Layer 5 of a small transformer language model trained on English Wikipedia (15 layers, counted from 0, width 128).
A neuron's activation on a vector x is SiLU(gate . x) times (in . x), where the dot is the dot product.
The model reads these tokens: "the " "B" "ear " "B" "ro" "o" "k " "m" "ur" "d" "ers" ", " "which " "t" "ook " "pl"

The vector x that enters this layer's MLP at each token. A number n stands for (n - 500) times 0.0076.
0 "the ": 652,479,588,459,362,322,519,206,464,658,556,615,545,616,650,528,456,393,586,480,455,571,679,468,303,387,526,91,600,459,555,454,413,370,486,258,198,672,535,404,233,526,492,518,668,282,623,687,506,631,522,387,787,420,707,366,371,747,502,465,699,659,524,665,510,569,586,586,104,481,573,325,753,690,480,467,557,496,611,391,528,627,719,518,390,571,445,662,515,557,383,642,610,287,290,240,531,408,680,604,361,401,420,358,454,577,544,595,580,469,566,592,422,408,572,368,419,452,574,408,326,405,317,246,581,492,561,612
1 "B": 443,540,429,707,525,417,559,517,514,531,509,489,486,548,628,509,565,524,645,557,311,525,461,27,320,506,530,372,447,540,577,508,505,349,635,654,63,650,632,507,426,446,469,501,845,304,395,481,428,561,365,495,668,375,492,584,409,566,596,594,592,519,661,611,501,582,467,713,303,528,455,355,685,581,490,671,290,617,763,401,424,803,519,636,697,519,298,553,673,552,459,708,576,438,441,255,487,443,639,559,656,598,523,421,590,596,565,649,413,548,470,513,406,358,512,517,591,386,497,695,427,788,425,387,558,538,426,542
2 "ear ": 655,534,725,537,404,505,473,402,406,685,503,386,695,447,403,300,604,287,626,495,532,433,614,412,342,382,491,449,181,449,536,628,297,216,649,601,248,671,310,384,436,510,647,583,625,406,403,312,364,547,266,354,489,423,617,496,372,560,461,582,750,520,711,583,705,582,651,727,264,554,495,474,447,643,536,660,623,188,677,307,533,715,576,384,423,469,413,489,445,405,451,498,462,430,449,289,692,240,543,632,490,333,517,426,413,588,588,514,669,524,436,572,475,457,535,497,684,448,416,447,432,443,590,351,223,663,538,277
3 "B": 442,535,416,691,447,368,600,473,532,495,429,507,499,579,626,536,629,473,700,538,303,524,415,42,309,508,501,406,454,573,528,600,479,380,543,692,138,590,649,553,384,433,398,439,842,332,437,485,375,525,376,488,616,362,467,664,398,591,595,592,581,533,710,641,481,549,508,734,362,539,524,352,701,580,458,713,261,553,759,420,374,782,507,635,667,565,278,615,670,502,450,686,543,395,433,228,468,513,631,559,658,616,477,410,564,648,597,609,432,567,384,520,422,398,468,511,623,328,482,651,402,807,493,404,494,544,411,509
4 "ro": 447,325,487,792,292,590,495,327,597,585,572,428,544,660,576,364,389,431,656,301,604,577,506,106,492,537,509,390,383,600,720,480,389,150,596,674,390,396,509,294,407,386,392,431,572,375,400,425,283,544,354,294,207,415,337,428,501,454,623,638,605,300,765,612,562,585,637,435,293,567,553,570,437,491,400,660,481,640,637,411,589,725,375,478,721,526,284,528,467,475,539,811,349,366,377,351,582,506,735,529,583,492,538,452,359,813,536,378,614,695,423,527,444,462,499,735,714,514,280,611,458,497,452,420,299,548,531,437
5 "o": 687,423,434,466,482,522,374,352,570,616,242,317,482,685,639,373,305,407,811,349,386,468,724,370,435,288,153,431,582,523,385,567,348,366,442,562,360,375,373,346,279,585,319,580,536,452,524,590,527,437,361,422,265,450,403,825,482,447,429,423,686,424,754,768,577,407,617,461,531,614,637,579,419,554,451,537,553,533,715,398,335,682,182,627,507,544,463,291,364,448,619,622,363,318,282,426,545,422,429,417,676,414,588,690,506,757,437,505,573,429,514,586,398,509,407,794,635,478,586,596,516,546,225,407,375,655,499,161
6 "k ": 756,412,606,335,619,214,521,221,339,671,346,337,543,641,500,330,711,339,678,442,459,732,788,502,436,553,336,377,582,450,556,566,349,414,514,365,209,533,442,459,322,595,431,392,584,549,364,664,387,629,542,448,570,590,765,613,335,463,576,419,555,552,578,590,510,329,498,707,443,636,525,780,807,643,474,513,465,354,560,316,478,665,526,492,443,602,552,839,520,380,650,353,322,529,430,497,752,283,572,639,381,513,417,560,322,620,520,650,491,412,372,512,407,546,497,629,567,295,345,616,571,600,593,638,418,612,442,173
7 "m": 561,273,532,586,367,469,545,288,470,454,541,611,654,585,670,448,493,526,671,498,452,467,394,139,521,390,474,537,375,576,505,647,629,431,511,463,187,660,593,514,234,510,421,281,763,472,608,453,464,603,491,452,800,229,726,590,441,595,681,470,373,657,449,728,573,679,163,706,405,663,462,558,626,587,261,670,327,650,659,391,305,739,493,496,636,475,439,749,440,568,499,483,642,475,402,296,536,432,571,597,539,481,523,661,666,675,443,398,542,561,423,586,433,264,573,756,323,381,453,559,412,653,506,572,447,589,394,460
8 "ur": 530,444,283,765,361,513,511,482,652,574,432,596,467,574,557,512,418,405,313,327,605,358,671,395,479,505,368,528,351,593,584,410,148,170,631,573,432,589,408,313,561,579,377,452,570,329,344,104,283,593,426,327,595,432,429,642,545,524,803,619,435,350,412,544,407,657,261,553,516,527,672,693,744,626,652,547,735,649,667,441,471,630,451,524,811,457,441,511,475,720,445,499,347,422,391,408,715,319,784,461,629,585,744,508,553,485,512,546,491,559,605,409,502,273,251,403,303,253,568,561,393,605,500,473,655,489,549,408
9 "d": 535,316,555,517,244,684,297,539,698,589,415,682,594,613,656,531,473,409,631,528,339,735,606,463,423,458,319,349,205,783,360,255,117,421,488,576,438,492,442,357,373,628,413,398,604,477,535,327,411,322,349,520,564,440,508,423,644,171,616,322,575,639,919,444,467,500,458,464,538,549,591,719,644,433,457,500,392,521,624,453,209,657,524,551,509,478,364,412,267,595,602,366,591,547,372,290,515,455,568,354,374,561,541,524,351,595,439,524,663,440,348,290,317,401,486,463,479,529,492,859,239,595,563,491,465,574,437,462
10 "ers": 496,385,312,433,270,416,441,325,249,502,316,496,701,404,450,572,375,477,611,507,378,315,461,450,516,451,195,444,539,587,264,606,439,431,553,609,474,623,498,604,365,678,402,335,709,449,471,414,285,503,412,492,567,650,514,708,159,406,669,303,408,760,628,431,617,446,717,419,561,588,745,627,733,451,470,601,332,680,451,413,222,575,691,540,564,273,363,414,375,696,450,335,469,240,421,377,434,314,482,660,308,369,654,530,261,599,435,738,571,647,677,545,417,368,297,601,646,538,477,535,444,676,423,566,497,698,467,574
11 ", ": 613,505,650,536,677,287,477,245,407,713,609,748,356,470,466,647,425,322,515,293,500,498,611,417,617,497,471,316,570,583,667,616,415,402,493,352,48,761,330,351,411,408,338,465,804,378,420,625,354,554,549,483,561,365,639,609,271,634,505,463,458,775,492,573,376,586,534,695,522,708,488,507,536,638,457,741,393,575,665,459,453,759,626,569,525,508,522,771,438,388,392,693,542,507,489,373,618,408,332,550,313,329,416,396,429,403,436,619,515,548,628,541,528,565,457,453,551,428,428,614,368,558,514,546,663,477,506,548
12 "which ": 446,556,719,538,698,516,552,232,569,695,499,355,395,543,307,554,523,417,495,387,515,367,620,446,532,347,456,346,448,639,614,630,449,450,484,376,88,807,596,305,402,488,365,426,704,490,542,503,392,595,364,221,523,574,620,383,219,668,511,547,529,603,618,610,506,509,469,749,354,627,428,520,398,626,486,757,440,529,610,314,401,746,695,532,603,484,588,812,368,523,490,590,513,492,422,304,625,410,473,484,422,433,424,500,453,448,469,339,531,610,740,637,547,800,612,569,344,475,454,597,383,471,596,315,599,688,475,515
13 "t": 561,300,436,632,377,555,538,315,478,646,433,754,468,662,497,644,427,637,694,481,571,516,300,273,445,312,519,434,390,742,556,670,489,504,420,643,116,676,612,337,537,432,353,529,725,468,500,423,540,562,466,443,737,528,632,640,256,650,615,622,432,678,617,550,516,609,389,621,231,528,403,465,683,502,412,529,345,433,653,325,376,641,583,553,537,464,356,726,506,595,696,711,518,320,364,227,537,428,594,477,535,535,700,778,642,569,375,461,606,472,536,441,496,302,588,553,595,412,649,523,352,781,698,410,645,501,531,416
14 "ook ": 667,726,814,556,424,336,463,267,440,616,385,437,631,664,355,587,504,582,615,351,398,702,573,441,484,470,397,479,419,351,390,504,360,192,426,669,402,605,525,281,584,547,387,518,529,293,661,638,316,519,192,566,677,553,596,530,288,418,539,438,467,681,665,568,427,364,626,677,381,625,488,484,473,588,618,504,451,463,522,298,386,641,360,350,612,413,299,568,519,420,519,566,417,343,457,454,840,537,356,661,467,121,453,615,366,510,541,617,340,664,592,404,647,617,384,413,338,317,476,617,284,525,478,436,583,616,562,230
15 "pl": 708,324,667,651,383,532,598,240,476,606,384,708,588,596,591,452,514,477,858,457,413,697,471,389,726,355,507,354,403,527,574,524,421,426,441,820,297,638,493,411,472,447,345,453,771,292,636,507,448,549,515,475,769,462,682,641,305,650,769,380,466,642,568,680,489,579,248,687,454,610,446,543,557,631,484,594,298,416,616,641,505,662,318,532,404,481,348,599,686,682,660,543,624,356,289,290,557,530,753,564,599,494,667,482,631,594,315,487,566,725,505,553,644,401,363,482,373,345,372,420,400,690,506,216,475,505,421,600

Each question shows the input weights of one neuron of the MLP. A number n stands for (n - 500) times 0.0012.

n233 gate: 384,588,503,385,438,801,705,559,519,616,597,564,487,391,531,518,451,531,503,536,530,469,552,367,444,427,661,425,430,425,429,506,454,463,622,414,472,670,524,544,595,485,718,467,617,638,632,389,700,577,652,444,503,552,669,547,521,582,522,409,522,620,503,609,318,497,556,529,598,423,592,365,581,332,656,482,544,665,488,618,595,426,570,441,267,519,637,455,293,497,454,537,462,601,351,555,384,367,434,578,680,491,509,432,373,465,528,652,551,610,388,559,525,581,479,645,573,459,434,481,265,522,272,525,516,343,273,384
n233 in: 525,488,594,349,497,588,421,553,376,622,527,448,572,768,406,612,595,451,455,577,473,525,663,536,620,422,572,407,645,531,528,540,418,631,497,473,485,451,369,553,557,530,531,443,543,537,488,427,484,259,604,544,551,491,524,591,579,447,695,397,349,451,641,602,479,558,719,580,624,335,406,442,574,455,214,561,503,460,515,487,424,426,394,583,527,509,468,623,491,494,665,414,647,645,405,474,646,575,547,636,679,381,707,417,412,538,427,324,510,358,704,308,408,457,453,416,539,553,584,630,578,601,280,433,450,316,619,388
On which token does it fire most, and how strongly? 4 "ro", at about 0.18

n69 gate: 445,623,347,362,615,510,607,535,701,570,650,453,529,619,598,613,519,622,407,448,487,487,632,572,457,624,559,633,651,667,532,644,563,216,673,522,500,621,587,467,425,497,478,556,405,487,503,583,726,408,657,579,814,550,522,412,623,487,503,547,368,566,363,470,565,440,632,551,431,530,418,576,326,557,535,424,442,727,389,484,615,483,450,667,650,471,467,716,516,439,538,318,526,673,395,554,607,490,416,449,585,552,295,526,772,644,532,490,513,420,462,436,513,384,390,344,422,613,652,571,555,599,564,338,445,586,494,558
n69 in: 597,604,584,642,425,422,379,533,663,588,477,464,413,300,432,276,536,507,291,516,526,553,536,635,522,436,490,497,551,337,629,427,412,428,513,552,351,347,487,719,409,510,384,387,398,470,520,556,530,575,622,509,435,624,481,594,500,151,585,497,497,438,431,739,411,418,427,472,422,497,652,678,424,461,458,497,473,583,536,354,480,624,581,513,390,397,432,713,816,477,507,342,560,486,480,621,346,419,336,467,409,540,572,342,395,574,382,589,425,557,573,573,309,407,610,713,568,390,533,659,266,665,566,425,297,503,326,427
On which token does it fire most? 7 "m"

n2 gate: 524,514,356,503,539,324,537,548,511,517,540,589,235,650,554,537,647,421,457,553,652,565,345,503,467,406,521,553,669,659,648,490,429,469,415,717,514,435,590,423,359,524,300,591,653,361,572,596,437,647,560,697,705,534,473,391,534,434,572,362,424,517,471,440,513,650,535,410,578,525,665,418,497,557,534,541,385,579,156,383,574,353,520,603,416,514,567,416,243,246,503,613,598,556,431,594,444,482,503,438,472,399,337,294,616,370,329,464,362,292,545,424,816,548,533,188,466,573,351,555,396,593,425,466,618,582,406,625
n2 in: 287,330,520,543,440,388,441,527,393,708,422,589,307,606,618,631,536,590,601,539,644,537,441,526,630,537,476,513,558,289,333,584,385,460,480,345,437,465,532,541,493,552,497,497,401,446,474,616,524,566,329,385,733,704,484,327,388,486,381,434,256,444,576,445,445,386,681,416,608,414,500,607,272,431,658,543,392,406,556,455,606,451,313,557,559,426,531,461,563,603,420,450,659,476,350,552,574,585,547,724,388,270,536,517,340,490,533,709,686,506,430,698,570,597,605,526,435,645,483,477,476,730,599,540,530,437,178,608
On which token does it fire most, and how strongly? 11 ", ", at about 1.5

n72 gate: 386,523,455,476,623,488,520,681,424,474,489,704,428,403,500,303,541,568,601,534,370,609,454,480,449,410,452,469,536,571,453,444,380,529,543,520,382,295,583,530,449,517,512,497,515,292,500,564,530,485,536,483,457,456,670,524,412,500,526,361,606,637,408,360,423,414,524,459,509,424,467,387,497,740,567,206,613,299,550,555,557,439,454,491,653,494,557,535,503,273,679,314,521,425,435,309,315,458,578,494,416,407,392,573,500,590,582,558,376,596,515,423,694,331,601,589,540,396,646,450,446,571,635,582,461,385,584,461
n72 in: 424,525,576,460,277,395,458,411,420,486,458,540,430,552,398,525,491,623,479,503,590,451,469,587,604,506,657,464,535,512,365,454,423,492,432,401,560,633,664,471,371,438,601,537,457,413,426,566,529,432,526,495,401,398,542,421,557,611,656,506,529,715,578,470,412,527,606,473,548,396,485,318,696,554,551,511,607,342,329,662,435,539,257,526,587,204,418,430,503,511,403,428,433,450,540,449,532,477,375,500,520,465,619,449,295,447,474,488,438,679,503,477,471,451,661,528,382,408,740,546,578,346,620,523,642,577,433,425
On which token does it fire most? 0 "the "

n159 gate: 465,624,542,411,260,532,328,443,546,422,583,440,458,433,550,354,478,383,569,531,543,506,584,651,391,651,703,248,623,385,443,408,500,453,578,434,563,644,402,510,422,361,598,562,425,391,472,305,462,566,364,491,672,559,645,390,450,506,412,562,471,428,566,412,668,556,389,527,678,650,568,319,300,606,522,513,583,624,531,682,626,322,450,462,583,602,468,525,380,579,576,557,539,636,453,530,410,587,664,348,713,426,644,292,429,464,575,345,516,637,617,630,525,475,512,546,543,510,417,659,394,494,667,613,644,620,445,519
n159 in: 603,444,545,576,530,464,425,698,323,434,311,519,458,463,481,475,491,640,559,439,435,418,289,441,482,377,439,580,477,621,456,325,359,497,332,650,440,523,681,571,542,425,525,531,579,455,447,740,596,295,575,394,589,262,457,707,456,645,582,441,554,578,576,510,561,480,452,509,325,569,451,355,698,506,481,566,494,293,538,396,545,536,503,586,361,366,659,317,560,326,557,376,706,438,582,533,545,519,394,478,468,397,359,668,529,412,308,550,503,473,417,219,541,459,624,379,624,385,602,564,564,408,491,465,395,424,581,417
On which token does it fire most? 2 "ear "

n57 gate: 309,462,461,475,722,739,607,363,644,528,541,441,412,429,875,572,358,559,598,423,353,497,425,554,520,532,578,507,640,472,552,640,286,466,428,411,587,485,635,489,607,421,514,575,562,581,538,531,197,465,532,467,577,493,633,304,341,326,542,383,574,445,591,410,527,725,416,442,238,183,475,602,739,335,459,579,419,318,486,468,450,416,414,423,609,395,500,585,427,378,451,545,419,250,517,577,472,689,560,448,504,667,393,462,618,436,469,471,446,339,556,605,664,553,553,279,366,591,567,525,412,382,455,341,363,469,557,356
n57 in: 387,357,571,517,546,482,617,493,683,514,297,589,500,345,753,507,417,681,608,718,687,524,674,551,374,525,472,594,233,570,437,343,517,586,469,363,545,599,362,567,674,575,430,599,524,367,713,486,518,524,536,606,645,435,425,404,407,617,490,415,416,462,594,816,487,298,486,620,329,435,489,594,385,456,356,476,532,545,390,661,657,518,606,671,534,653,528,571,462,608,583,320,391,454,268,606,405,387,542,322,287,617,552,330,351,482,500,565,464,383,570,552,354,493,497,500,674,647,591,723,648,393,355,296,514,493,500,566
On which two tokens does it fire most, strongest first? 0 "the ", 9 "d"

n3 gate: 594,437,659,532,518,402,396,583,503,393,677,528,471,470,519,337,535,647,460,350,669,532,378,543,725,613,630,664,392,410,459,481,503,425,678,764,605,426,429,571,617,472,660,615,579,407,361,544,587,355,461,479,613,447,509,354,459,571,513,444,538,582,666,408,561,384,375,796,610,474,445,573,522,309,632,415,410,471,592,507,487,384,415,455,441,379,497,575,643,424,430,580,687,308,430,410,558,552,513,238,490,299,610,532,419,432,494,673,402,454,494,516,605,622,633,463,438,548,577,439,513,417,364,601,564,589,633,644
n3 in: 763,693,500,455,654,546,296,510,518,541,503,582,584,713,344,625,490,459,461,650,429,521,422,614,434,647,710,533,567,756,341,400,609,572,473,286,579,427,426,542,454,395,600,372,295,437,565,510,448,476,680,490,583,534,261,271,333,398,534,602,604,404,601,411,417,518,472,462,507,607,444,479,524,612,333,568,304,421,606,461,606,643,517,555,726,590,514,584,366,590,620,590,472,553,500,464,765,592,360,355,370,605,578,397,444,613,685,317,361,384,393,708,614,323,677,530,476,326,514,420,500,507,404,569,462,390,553,608
On which token does it fire most, and how strongly? 10 "ers", at about 0.76

n113 gate: 507,232,504,553,729,496,584,664,376,570,441,468,346,756,444,563,475,816,471,657,319,418,392,724,473,482,395,462,355,568,589,571,577,640,493,549,433,466,335,579,304,503,329,274,641,632,391,634,471,739,671,547,348,490,393,417,493,633,556,507,656,384,629,687,572,522,632,497,542,559,395,242,432,503,602,444,658,536,454,405,456,529,552,592,472,496,598,510,578,302,348,323,744,565,447,574,410,659,392,699,504,727,504,323,525,544,405,367,409,323,443,397,376,532,463,593,392,550,511,632,600,518,370,546,464,645,637,568
n113 in: 668,300,489,535,497,677,408,577,553,534,490,637,475,643,582,622,558,566,331,513,669,421,500,601,642,349,388,597,638,219,531,510,503,555,558,388,680,442,523,447,401,405,448,591,421,462,675,507,304,593,528,424,594,551,520,444,640,461,514,463,476,343,525,479,457,453,420,522,520,543,447,421,625,357,613,521,619,524,675,429,458,637,639,652,341,791,521,615,603,390,397,472,766,557,448,732,479,444,486,711,525,655,360,417,412,627,521,716,511,141,181,396,383,510,595,628,612,545,577,576,538,665,527,510,542,383,321,556
On which token does it fire most, and how strongly? 10 "ers", at about 0.68

n209 gate: 643,273,524,353,563,442,524,606,457,346,468,366,278,471,571,394,467,260,584,529,500,581,717,447,543,732,573,532,488,530,473,380,456,423,553,447,482,500,483,628,485,482,518,447,669,615,565,420,373,497,383,434,497,556,474,384,625,659,408,606,494,515,578,568,460,459,455,450,674,302,668,494,545,541,429,539,588,404,527,509,531,413,541,674,368,500,460,391,625,563,417,395,421,659,662,469,485,528,670,314,503,634,607,611,454,537,690,447,435,581,377,464,479,518,403,474,432,358,715,494,573,473,461,574,464,664,439,708
n209 in: 529,521,379,406,432,487,528,371,332,565,677,528,617,477,605,279,590,466,484,440,543,581,558,403,566,430,545,415,417,600,600,534,379,324,497,250,500,563,385,376,590,414,475,748,450,440,469,581,453,320,538,536,330,368,564,516,308,605,447,635,531,661,679,393,395,312,293,474,583,597,398,429,516,528,469,509,459,481,299,532,510,331,488,541,659,685,619,537,550,597,488,503,456,654,572,425,456,532,551,356,752,360,315,441,494,657,559,549,555,428,400,497,647,450,563,534,620,440,737,431,525,400,394,606,503,503,554,412
On which two tokens does it fire most, strongest first? 6 "k ", 10 "ers"

n95 gate: 374,497,411,524,538,493,686,415,469,324,484,473,473,368,324,540,520,487,594,461,418,668,398,507,535,544,442,562,441,399,416,601,603,261,477,686,258,426,493,490,452,576,534,368,290,503,423,553,497,357,483,728,335,609,316,586,686,575,380,441,581,483,602,479,620,622,351,550,377,632,679,566,324,368,407,620,561,426,380,358,693,455,573,379,326,524,634,533,661,520,457,473,500,218,413,578,415,521,319,739,404,483,334,587,483,500,310,398,438,355,396,551,604,361,519,513,421,500,517,554,340,433,563,674,334,346,647,415
n95 in: 651,523,445,625,458,531,600,347,524,617,520,503,374,597,560,530,768,635,658,370,632,365,341,438,593,593,531,412,576,757,554,426,457,793,411,367,402,432,376,545,645,513,510,322,584,299,560,366,391,564,652,641,616,493,280,589,483,469,500,556,378,627,528,573,503,560,486,607,334,249,514,574,625,566,313,667,671,470,500,625,628,468,440,720,602,470,618,424,406,487,393,584,582,431,480,443,462,455,442,351,528,579,570,524,438,466,473,250,476,649,534,520,453,561,461,661,308,514,415,524,776,409,339,624,435,356,462,602
On which token does it fire most? 4 "ro"